Layer 3 of a small transformer language model trained on English Wikipedia (12 layers, counted from 0, width 128). Numbers have three digits each and are written without spaces.
A neuron's activation on a vector x is GELU(weights . x + bias), where the dot is the dot product.
The model reads these tokens: "." "\n" "\n" "==" " C" "areer" " ==" "\n" "\n" "E" "v" "en" " th" "ough" " Ch" "inn" "ap" "p" "a" " was" " of" "fer" "ed" " s" "m" "all" " ro" "les" " in" " M" "ad" "ur"

The vector x that enters this layer's MLP at each token. A number n stands for (n - 500) times 0.0095.
0 ".": 903531601454545542473328510370658297332615526744322540398579540328544477594529725329457431654436378427532507818671602732527478574420680390539477443608688488532540656389395374345377514293607694424238552650373530510491655689471580465334562659496477611484682446447673639468689656534465229785502598521483632438492672428115271521276328490417477261501502412392344543527504430224361605490321
1 "\n": 866556532410446392372273549408880232432664529718331416500338563556459487447576552399524410604338564529558480745660517687513575646492556373558478479805497697432587723507564583379608348256620410493482356744399549659279672653520552523321461669523647292573528486369613689442665672418342328551467633395371636429461685371189387692249363403455647333467511460486453640499368455146377523487314
2 "\n": 866552499413445401383285566436867254425646532735328441499312565552447501439580527365518421592352580515584468760642535695492564633489532367561476480801475699403587713515587571388595331271582428510494359756389540666271674669527572517341482670525645266572542483373625701428663668401348327578456634383381641441444682371190388685265361424445661320483519463494467631482364452135366525501315
3 "==": 853531473404491470508276487427741236428693460719256407489434577461401562402597570350580451677406643422473466786781518618481499585515493339523437547816596598411624602506557616365674404271583379590436337692440467671273624700560675543290530659587596184592502521432600733405685607406359322593346574330408654437429691363306504622195422436448673321458446447428514647484259463280356492545402
4 " C": 788473450468502440370214483452755241415830475765341521520309681486343396413577583326508405560417505577519477695689624734479536549438642369593410580835462633593539695589537622396594419285652494554546398715410472549279654640554569347312627653455618315575513561388522676512655622350316448604403568385482628411535659310209302701278432498363719368481450474505525498470346442138397537504354
5 "areer": 693585445422463443437207554520789337435698335651421504400382677406424553443486483344560545574346609648539519780694555624397540481527441268519475510687621548437596565531536595402627380298669502474410422697444570516425627842574522625250607674520597088589514506421544689413696573413347256601381538333430509403501700334269446807249519427427682356489369554612526695565291433088431553447409
6 " ==": 820562477430481484496282510472717265445687490708273386507431570428415542451541539332549420637417602440482445834795542647487504541560484332479451526824569589391626582496562630366684380247606391567410319714444459686286625760553668510262574690596589163634495490433598696412685607386368328574365564352398621468428712385319506629187420425527673322455467399476510630491233500258368485549406
7 "\n": 826537478454424402341320584478832275405637566749324460521285560497423488457555503334490395581391578536600489775596560718491570600522514375548472482786449699395585674513605586403577324275534412538499344789394552670286655711523595519315517679558633220616550468346622677400632646405327351580438632364386651467435689381206437721272405437480678319524540446519472631455349482106356499501323
8 "\n": 826531466459423408349316581486816279404625567755321476521276562501417497452556493325493393584396583532604491782595565724482558595514503372557469483779450700390582673518621585402577325285522415541502337790391536673287660707537600524316530673558627209613554464359626684391630641406323345589437628366397650467428687380207441719283412443472679320526533447520493629450348475100350503505330
9 "E": 836510391503480481338137558519700344379794490773415608562366623470480508445406507283418439574372516599426485879729607704418576525534439382545420625781424689536631639682565569366639479327522376494467424653391425680384674732629593448246475729389578220642548518390457676459619564440350333538337648344473615411485628429263397687272522446361680367459440414444615487471428517096409522485395
10 "v": 745528520424596433427221526558641221326703477702426476426378587454370426410581429370628378531408604585505461782712625700521560497455485313639421584803504655628545675557637529364606470393420472525321320724446459578321681778532569441233582578538626263544429542429589715401743540397265346602304573325399760519548678366292488749253531310444618374456399448591568683396382471187424483480458
11 "en": 826548483432484482457280475518801188326687381737439546528378626517414490422537577364585370488440511663461454804768622745513533469408461260625405472727455684573559653493613629373494402337411445518514260709421495616293718693451447431243567633546513181533601474389483602409671616419425355553306548406549704462391707368250500796280568466442720442449498375520506642511417460136495492611405
12 " th": 707603533511497472377200607553753259403607536731286495519379678541456513407514501246585457484378512529574461843650599633548642518347524262612473538730429580424543494628606635363641369265539453656546428717351419617277658749480514467195640686578543268569468495428566672404672557482367304644423497362534621432449623399249517811278520352530677215563382418525565555555335355173448500556420
13 "ough": 802462426490495484341265575596625295423687372668342450453387555534414519384542520197513423543348569606542512759601568635447641397443601368642476510793581661535559602592664632469629358454546533530375346641456556640360678820470468563170540704452602301594495516464547740364589624368227341532392499394522680535581688433209454654156443480383742425412459427479571685490368435027459571485324
14 " Ch": 872525454479522550317332583568635226495890529718335456428319685491349451423500472333517380550414497611471539738665654634489631535341589300535329490755423685454549619641546611461607428204596476567530318743363501573312647719558584436269668625462553222560464533427576732457583582403355419610472455384448600470467707393163410726321497508366694350595527482569519582491285509179401437433339
15 "inn": 741481419510483474462293619571756345325737432631423402491315651417491486411651462334563478466373497618531354846741580736603520506555442334557458459732514605530597650497583604446487342316466439589403335673426584615347694741518506466226522626470550276692498516609615658420645660410342325596277471454505578518460749348159451716265572464378788429390446430501602556478312442027470481547362
16 "ap": 882482483413499421464238559512775372279710423685431493467407488533434378429513479355520382611305623600491480867609618760421586413326557243564398541787575697589568684604596628483546481328541439596402401667459502598418678734488486468218594579527572214656545482480545659408695567298282425550339645387415541427500714407342495737385640422348708323464428464537456583351394460043484458476386
17 "p": 806568476419579541461245521499789285423765481715377495565412594547471353457526451302505367563306616518506491838723726662491567423372495327588397546781569719691579544571565565463597501307428408526346336681453488544298669689538576449201523583576567129520534504428581718332719613356406422555320592374394599520558645355234464777319517478517635376482412426516514564414308444094489468501375
18 "a": 828544464483432439393250515616650253293725465715375529493419538451437507451485482291514340539422611691402431851814696682465534531444519323594417619756437772509487696588506583532572390393484343572494419661478510646316700766488513488229532668518554198637400463467507630422637597495397397506355619457481621563546665368151388659271597480352663306487505404597510635458344457081419463409384
19 " was": 719572445370481472464297581516739214350664502714403476376298599397556493384532543256606328548388534522527532776710563612487544487490527436555404472679638694424574541622598660429581260241531489613478365775486539658268706773627558490225560679521516223467450574364556685355567715450314358579390564368455672463564722366296480689265521551431735391452414352558484602549313448140382553473394
20 " of": 778479510302391499507284591522590230367576504725361462514369626451456491473511581172604391584409600559538462746759614717493580575399633335541329576780532674483549650572524580369595356347573508538425391698417534647374681803514460562215525628512619188677513495433635681365491590320209386552477568333478633488527758439266500731193581408476755378502395448446547456522335488152475446473387
21 "fer": 671619421501540458458278531416844321356751483672356544519337595560346487365536506322651427443312546588477532757670584568437533498469525242602482414642568710499525568627647675451525509270517519529411438750495507625291734735450508516124570696524572176629469481470582646354599519445350361656351562400485738538472641425181424751173511411420678381409467579568494605434317518067502598488381
22 "ed": 817581479408438371478259546490730136327695411718370529413335715483495451335535474233643310485401446591576548768662593657576623493451457312552396593657472720594546639545643648526578411349499393516419400681430509651324617874462530573209522603545606271596516503339620707396552612361332357574310572319477627531460644447177456759200518489438683427532430434507601602541366463166530527526394
23 " s": 707565504503471441501164585543754257415674453737333497498283611486424396471446523148509433511395593564522565791635529695561507523526505349621457506698533653444566615610612675441477326288489347622465344702383464598333629713512645342213574621592564291619425557395683669398615607534404291536434581304441672468519670436302479762225589481470718233487446516561454553613265406162500536557347
24 "m": 810491519447490541519224493470711252318792491644421495486403582459430454363475602252546309459332578630516464819663679683494547536356443326567446544740499774556579657612540530450581406322457397555437451644413488611179670801524551452165524551511550127589513457399539620362793605382390407598218571423421658588535722456295465729262589432471645381514472419605582626454384519237463515418289
25 "all": 895520483507379444425350456608752385406799324680323422336307640451363416453512531286580433539310604627513455811641622678542513556483564302555348504727541581568522675519577695516555388370469429533393345675456478666302665790511576522243541639461549243631430462500575649445756576396345365526377601417549593627448659380206551739213660427451698407441448425548464465413368451054519537493436
26 " ro": 765539380385365496445247514503605400373742433743263551420341549503528453415496514212571403586242570631440623859669639615394660365459524425567526522738574629490676637598490623423472451330481521591523384612368471608332640769484586462251591680484619309600404581497512707422597634420390306462417579265420614595438741408314467791239503466411755333569506433524378504563291530105525577523391
27 "les": 847599463482473453373244558604705158372710403653389520498432521460399544433446575215520410509342610581498556833647570638529562432448441376500399566780515742516509643583556704486512351369535411473383352718377589653308595748456539476199475696551543156599578501407491670308663548440401389500364564432528662511425673420256451790274501493448681359419485534670486650571326381097590529526378
28 " in": 799438506417462433498244546541735274341673523735353460420356520491501493358540589264505372630400592613540471810697561598453588604452605284544388581711531655513592626632581618414551262244485520571447361652338449544286729744563571534191626660555596206641574561398629633360500580384232455471473584359474658501488733466259450718245517475492706318564431394410462513611318492118579481487427
29 " M": 905477389448492545433272495468625236314908579703350461466343601470411413394471541211524405557406511674527552769633605630511513617433514303516378534740504702503625667621503583409590369334510395569492378692376534582228608679557548362332603712454580269586549496423660599412741598365293515551397495318438632511530764456209445731331555428391733306551465489620528531529352432258421502429306
30 "ad": 792556495528479391457279593543672329351818456763384454441298677489497412400565570303611399499381523683456517845723625616562565450536546279566439609702500663543579618468568677495611427274419341588484459748439555778288652740440506471170597561513549243560541457430476656316601571350397390544315548410506592530541599393192411733207665505375638446497398443444489518468331445045470496479469
31 "ur": 845485550497494395433222485500646259379768465655316474455368593537334439472545579340551296507309618681456573813634604671509558364495592287504430494755440671424619619530710600452525440327373500487393448714511569635268748684458479467235556644525538281591441596492508689470646573394371411633335489379418699488478732411212481742255653360372686378428505416475498635470403517062543560576433

Each question shows the input weights of one neuron of the MLP. A number n stands for (n - 500) times 0.0014.

n83 (bias -0.005): 546476516375537544670601623484427458523503406510409550518359609548535540361523449696280545419406607600494505533384642455599449438547742352543570527560485608528500445617448540367459585543469430471453497591379497358591424460448480618546421754419430529470287473524521598379591516603468498490526566576547500563425520357492467393533569625513282580419301495418606553551534489495540613507447
On which three tokens does it fire most, strongest first? 13 "ough", 17 "p", 25 "all"

n153 (bias -0.130): 579476497402493554510540566483536431575448491475450553406484454531589468457553482575595507467572498417480594462576495568555574532551487505475557530510466470454475509597516486518457418505497511531473437513551616369334545403491495516481536586450459416554605491551466470389495381612515533537496490591512440492420434556538422451386521495523447518478480499537515449502523468494541428614525
It fires most on token 27 "les"

n166 (bias -0.030): 459559527531518462502433536549422523494450489570568474475570595443387487530608479558464514528552476390607524544587660573455554498522508513543504453587467560459544454552538491318493444603378471624469498471451437502482590581534548463525567510531392513477498421456498390525435461527425444468475576539511537326518394500487506388550476517498427554463509636586535437418505488512528508509473
On which token does it fire most, and how strongly? 10 "v", at about 0.68

n63 (bias -0.052): 557611366478511591584596443597623462532524493603430521598472451440459611635456418393401576476497385601491439517360538268389395456576538511424421514407597581589390461478615505450446561621482400537518515590594418571421690518481488481536511404500467480305366505561507510555288392538550520536420452365626444588520693601601500675600383436508578372485454557348597354515666626464452383540408
Its two highest activations, in order, are on tokens 21 "fer", 9 "E"

n118 (bias -0.075): 526370611615597603471542500308488498606512618513503435443569518461391408497427561498579669334589569502487532500446598518681559524514449569502655537608440491430533546559495483413332467584554583385558447445544452475523461414482473614500515583456513575585360465428355606406481236452486545561359586413498477387528590453544464535415566517277476655601463402481486478486493445415491473537558
On which three tokens does it fire most, strongest first? 31 "ur", 4 " C", 9 "E"

n299 (bias -0.132): 351242462413453533549422585495552434431461562638535390444619495453545596470463481634370639350460584389530607419595480547618433535555659624331389368458641569481574533438549407538594542517489365590478500442519560497394583666403420509528443512488542509589570497467390445655468536431665566537657558519432524440441371419361509385505290400599544428489468578688459345354552407515618741594434
Its two highest activations, in order, are on tokens 0 ".", 1 "\n"

n477 (bias -0.052): 475500518443307470460361450545440439437413531424421546411599402563519586428584432618460427518447599560639430526446640524480594490505649343495473490464550286593584374445537441347526522516520495387649670488551500521493442529458457354600556524535364496541317427482459662606563557526447577424537300637563549502532497359441413399448595510497525630507610605643440556472507390568664500615444
It fires most on token 31 "ur"

n8 (bias -0.048): 659526444257375343572378553709466642438550602479692485419595580549438608484345511611459383678290439333675634311456429532368320648553555559535645589565518529285543410634500492412563601704717420541688493528308508639475738496598621413421476460561382562200416484504705691567634327602464744445254309541806362302356294450572530500360489473531392603646449383308436584658390500619414525586285
Its two highest activations, in order, are on tokens 3 "==", 6 " =="

n232 (bias -0.016): 377473541367382605557442503622389558390398633537443451452351558465393548402521418660570424332491484358553609395537548655601442350421524506564610559497459492429577527453483475468656605678452505505451565425442455513544470492686536595410659555541461427515475306571470680526634419523492508552625583674746584339500384525525425453449403500466446406492497542505570477645515364358362409334475
Its two highest activations, in order, are on tokens 12 " th", 10 "v"

n228 (bias -0.030): 428526457467608528694565484507554518550485515455572432472448569510478521525339444441586534556449436526447447557424604482559555663481464447593428600554536500498567519519557421588399547554480486451491616604542598543381383455377449433595467494508475396479598547519481466476518479471443479468583573491511409469384566496570429523480463527492472464500465399388513497456495576476462540491545
On which token does it fire most, and how strongly? 30 "ad", at about 0.16

n106 (bias -0.137): 488476415407551534500554642623500465496470474622376546410451439508488520561242408557483605442400558438621483319632497526467505404388440610603549478523523362559409590624492664454437556502464428527544671563582515358559427397596539464478597607445491561442455628429396512421522438308553644420484594412543523530430620401480419495419323478573435503583465519402515471516665572498474470583527
It fires most on token 4 " C"

n338 (bias -0.123): 391485414491627534544601531373519503551463410596538534403458537533423669446361526448517488486504640545578471534483478510545435487456457592480480565540478494478608557519482535490418487535556390456548572542456464585434502447492513522530506653599546398580514455540497555592568451480414479583463457598546452405486483420541415525493347547541460566476422442356542509487432502524473491584523
Its two highest activations, in order, are on tokens 3 "==", 6 " =="

n145 (bias -0.051): 458474398654510774740533503457422553367326520638511355690281527247563493392474459487383500466576600555447556493363527454574590474428496427426521334469491731398527710509428544441473731554651561451415437563541411473433484440459534621385565366709677497516339571507416468372441480449710488437530400418386570714430507714650293446523658697415451559583341460597569494688624529337286438597576
On which token does it fire most, and how strongly? 26 " ro", at about 0.22

n466 (bias -0.067): 609455538602459620394597412525430597374367568530500485586497419377570505591455485541405465526595481569587386455446382560569778562703570519459645503433445524454508553539571642350339711428446552480651398475493568426376508505495483495479534516625367537529395357487468577339439526487392516385520467460510476488417583526543609518367424482585445386542532359527482498448604453541519606605519
On which token does it fire most, and how strongly? 7 "\n", at about 0.28

n168 (bias -0.067): 473401563432573598458393531557532683389295421467570380474471406406645519441339442335491452457636437556675468465546616616529432423545587329237516182506423607416616497571719589545428592675594609604647416688630400575480355477431520449376648426442554492503503491521361644465460436506603506536581326431464575604606391564594493515547364616494425370430515430465617572354446284535666570506492
On which three tokens does it fire most, strongest first? 13 "ough", 12 " th", 23 " s"

n254 (bias -0.168): 434513454567509453489559465462486437444515527570569476491494529557467520660556550477427534508496577492600465522576431483452501479480499564484506531454459504535468483496503523458456525514492521433536525524449422544529516577481473479438490537423541473475562516549458542571487548486465487463466576512448431489499447509504584531443515456507476492437527478554496476493469550570469565489456
It fires most on token 9 "E"

n316 (bias -0.075): 436541526552453509474464436614406427551434503457445662618323622398449675500611435551459585706596640457452534534219368538265557599435398491488531642480492458511436585551705500506489291539253681678594392605435598364506506503567600540568537380462650536366611391641433421438479482485587582660411497423474412548437390512446524467437567664579497410320443482373681500506337481489388536576486
On which token does it fire most, and how strongly? 8 "\n", at about 0.37

n165 (bias -0.065): 496420463571502562525480517413439503475438549477486611508310496508575502483504364490574456508617400488549450574509406574435561437510548432400496618429546524619441500511419532577478476538555589566439429577540316525459584566472428547541385456437505433565516478566505545559502372589558518555656462384494579401425365589504554530531506544476521556492485557448506627504511447409528556556486
On which token does it fire most, and how strongly? 22 "ed", at about 0.84

n367 (bias -0.060): 489526604573459457494368709411406468485479314619420552351491449422567618418490255310543367399624464509609459400517479537500466486443510412506466586382508578606602399573668306604615533763545538491535564550625350436605295589410448600566545475444490435522565672569652525497513597647541551510610342584526414563442304409494566568277397438639546291536500525568617431363546519575472481538545
Its two highest activations, in order, are on tokens 22 "ed", 12 " th"

n157 (bias -0.084): 522549541448390505575488466613480566510606428529579515384638596458297403397486528668601257532403491447531550419495439610493429321466484464587583495616454395521525406513583381595450540500474410534585563478467452516612532432545537587676640627443576554565485395505374481538450592328428430538615571612558594421472367475665420473403475502537623413507385500507546401493400524544463422544471
It fires most on token 4 " C"

n249 (bias -0.103): 539539536517466518521464475413451595463480502573529436458558535633503469483442495448534527498457541526454549410591453609503443514516436485392559452604468466566440632552557516440521512562369566512596533477500424475423434627541434449489461477515465475448613583518434430526374489572468493553560410618443476520510514487350537465538507527604511577516514418484443500522523399513396579490433
Its two highest activations, in order, are on tokens 11 "en", 0 "."

n288 (bias 0.038): 512558440521497470518549509550531584394589491610415379559367419489345557640402376551356503397577620604568493463478395365583547537477570516547457451581469527527555279459406474668593476485365420640558367428468563581461581483388607572546508524489423522562487630457320430574406490458315425511409720399453476524476423689546526495502443428544582450473619450571427605444595522634438441541588
It fires most on token 7 "\n"

n227 (bias -0.072): 461452500668455395447747455516491439372369472575482429495520441417597245632376528307636574565703505495397355544533486494508621505439624594324407459480492343497517534502695487497495530670536392463511482481518428534322460596519567606476517531633360486525524533415462404644479646514550505354470471624476403485472543604521400576513654393375579508410490653474434480441443612536460532525561
On which token does it fire most, and how strongly? 25 "all", at about 0.19

n441 (bias -0.093): 737523591524413535401513366369355405581425502532629485589476418558576414448350583624465437419497486640577410561319402677396611413611392495385716516522433424574598323722455578481448446586594467392563573544588357500554558459463541583600529524473429426531477524589403553548446513518369425498551521604535534515589503431444436344545478495451513503502441555445497479486378594511495438529584
On which token does it fire most, and how strongly? 9 "E", at about 0.28

n90 (bias -0.074): 691525502391422342647485465342390536425573433577676604568576518519581349470641409667441433566594559463538507331416440540595422439604533450408633617464476548452508413717559538553486533495553486547577488619524484454488475490590392560507547569385444599488487592537396398508595345526429617416545470463572510464526481336497528442415479386380426484411512536500505491451619370379614489557399
On which three tokens does it fire most, strongest first? 16 "ap", 4 " C", 31 "ur"

n192 (bias -0.112): 463432535535476468451514538336471606390530410636563419421500448593536392494581463385620587475546500457445534384646616494561513551363500497567494641572580453406359505411570431420372609494648430538692555612437407612328514557621434551577421555596284579510450573327488482650577401542528615436509486516436388466330497563582515434482403305411597759495445586675465605548378397505466365526495
It fires most on token 4 " C"

n297 (bias -0.070): 613540503400477392779468408474495554465450475592597379475700327531470414453609481535611540530530544463413618331425407339396320662681314551476644550632557600280545474516566377524519459479562511529684550492597524418425471500673668370526443605472368498514450527411437461252551462491560439469468509434523378503408673593337421691500581611541380445503456642387474441532570578534533282552595
Its two highest activations, in order, are on tokens 3 "==", 6 " =="

n416 (bias -0.026): 307425583527586546505479403780473443476419437538524386452497486422666625483373493246577564641611660447467654573587408589462424559449595560444539519537397366420478554392564574582603646484543637372523512502455530390535526440476522413391516356561627357500539569415430416473412547500650507432558526389479490634486429681458518561548495474439551590487512435548541478437493404521453414387564
On which token does it fire most, and how strongly? 20 " of", at about 0.29

n238 (bias -0.072): 534575472520446549516512445419456400645683592494492442479515580558545581396490444486470613543439609390578566446421605472518605401507557478363440433447529437527593502525570398594522592498445580475610327579507481515457521538449335478438468512417586506509507442537646529483427514738576552439356467477604550527502495472528441331489636533411255478554428444543384511524550370492634446558524
It fires most on token 14 " Ch"

n204 (bias -0.068): 522530465448645488510712479422533573493590535514611470500351526544507648475514554467418514417452505468617630389493440503674564371588413566482398575618505531422613492589390618372402459459360605490503544375524511530471540561500533545488392667587568554565490349608555478482525400330421523580678515427312468555446489451472575389512388669505415553451369452601357495542491269502476640450637
On which three tokens does it fire most, strongest first? 19 " was", 2 "\n", 7 "\n"

n100 (bias -0.056): 518509399478473506413654522467293548544436609587624575555387563523474436396586373382530462475484361412542537572382320622558378597515457628466475797367378575575447455543540357500453434588360522639533491582592388511586670417540492556459413484593540364568782276610357509597465546705463368679597467563417546440348458421699619659392610415512515400468615523412473450589424539406526540333398
Its two highest activations, in order, are on tokens 8 "\n", 9 "E"

n219 (bias -0.104): 349416428489455432380424523515427782420643490538424500494491470591503537513433433591589458337573517329675521550706309716503482411342370525515618531426472486526644437470516341497431566561415402464503578483514441553754530610478517383514525580410522332543714497461435557585623598650537492421669473428435454365436319397527668564447407674488649443500454679515271533475517585540240470566594
On which three tokens does it fire most, strongest first? 9 "E", 5 "areer", 26 " ro"

n199 (bias -0.104): 556510483435483483557370491422464481572430524459726507579487484481559508288662457603381373586378671570545649513510564511469555461473563391454566417556640415557425502475367596503365701467425381500539498455564528439507406389482330417462423590537440549521370546480580653611553510485477505509450642505652483502487373570463717329370426375518390531519510551543547598523475401498446473502486
On which token does it fire most, and how strongly? 16 "ap", at about 0.18

n282 (bias -0.132): 451519389396552490624584558551446461553475507586650574432580441513439479386509516435443491487502422555642511506422408560454492433457525465456478451529406431464610463592511391659456514468607586553574445515538479430397545449453500385470418471522513459475517530477479463550566468628512464670604517333596564532542500550483451580504473460604520643410468530462565479371419592383463479443604
It fires most on token 21 "fer"

n68 (bias -0.024): 437411603602618395458571458569400536524523417495351408541609477413505500527419443313635524724488516585503483512573465536448394593411528579620548391431474353484401305485532466405627500486565482644528524528589573374444433631480592315564453425647553526598366451313551484544385506451580415553585458466486503391449381435489401506459408472683658562616829416541650397450636643545479624566325
Its two highest activations, in order, are on tokens 6 " ==", 0 "."

n16 (bias -0.055): 411291519526556552528608441416706415637532590580439338594441353561713407473510660427593443436365473543261409324548731574482427623606566484439527388450512401606617662605526669579295638688399575426699380489362383463422478524561229497603536470547525500479392526438517458477506268549592431577353339488506539631533531601513564376387562519391469516485557548582450457529655249441530406642477
It fires most on token 11 "en"

n134 (bias -0.107): 470345489482556479539483492378514506504498509441502423510486506507500579514502427550472461509491520439486626590537547724508594362434442536652537610514527467467413425543536377461478477579456458572489419480572442609577468405759429518605538463500471541606380456511424566448475450554500472545575452489558658444500479419550294458429462445533536484485515532550677512414530322492576404604472
Its two highest activations, in order, are on tokens 10 "v", 9 "E"

n202 (bias -0.012): 383542345460534560634518414428327477573515508519574558616318612392518544470517318405635676369612638419579627471318639291438476413524568474397332394670641541541509355348566516468573491528574492666570599478576538514319561553327546487611548591536489534598417528512528541459541528374720430392456599530572225561329503725343559683663446620391443417364356500539446494596526550418448588526439
On which three tokens does it fire most, strongest first? 26 " ro", 5 "areer", 21 "fer"

n272 (bias -0.053): 315355546468568555451519175653475329630397642508668417368341489586583525349435533363366411506639526346404508371494461543431548518387764455617503538480658320542648469682737623480628553651539340500534308514571564503556580494414448341455603454500503389523556490506550526374431591631617466595417522500631414624307513550569591406503436378500595296461485577518375409535685520530453551506469
It fires most on token 23 " s"

n421 (bias -0.028): 367516367480625403470643546465611590495376566507594476397403440386424450518518484475540529455483461393620519472552588587624487388441554398567676478593559375555548478369263583454480594542463417527557518530594477560753405474545676511483560541532585421413351416481564604568597641368345570589470544649530524381543414475495562511283500483547454628442699336484435457556467462585516295503345
Its two highest activations, in order, are on tokens 6 " ==", 0 "."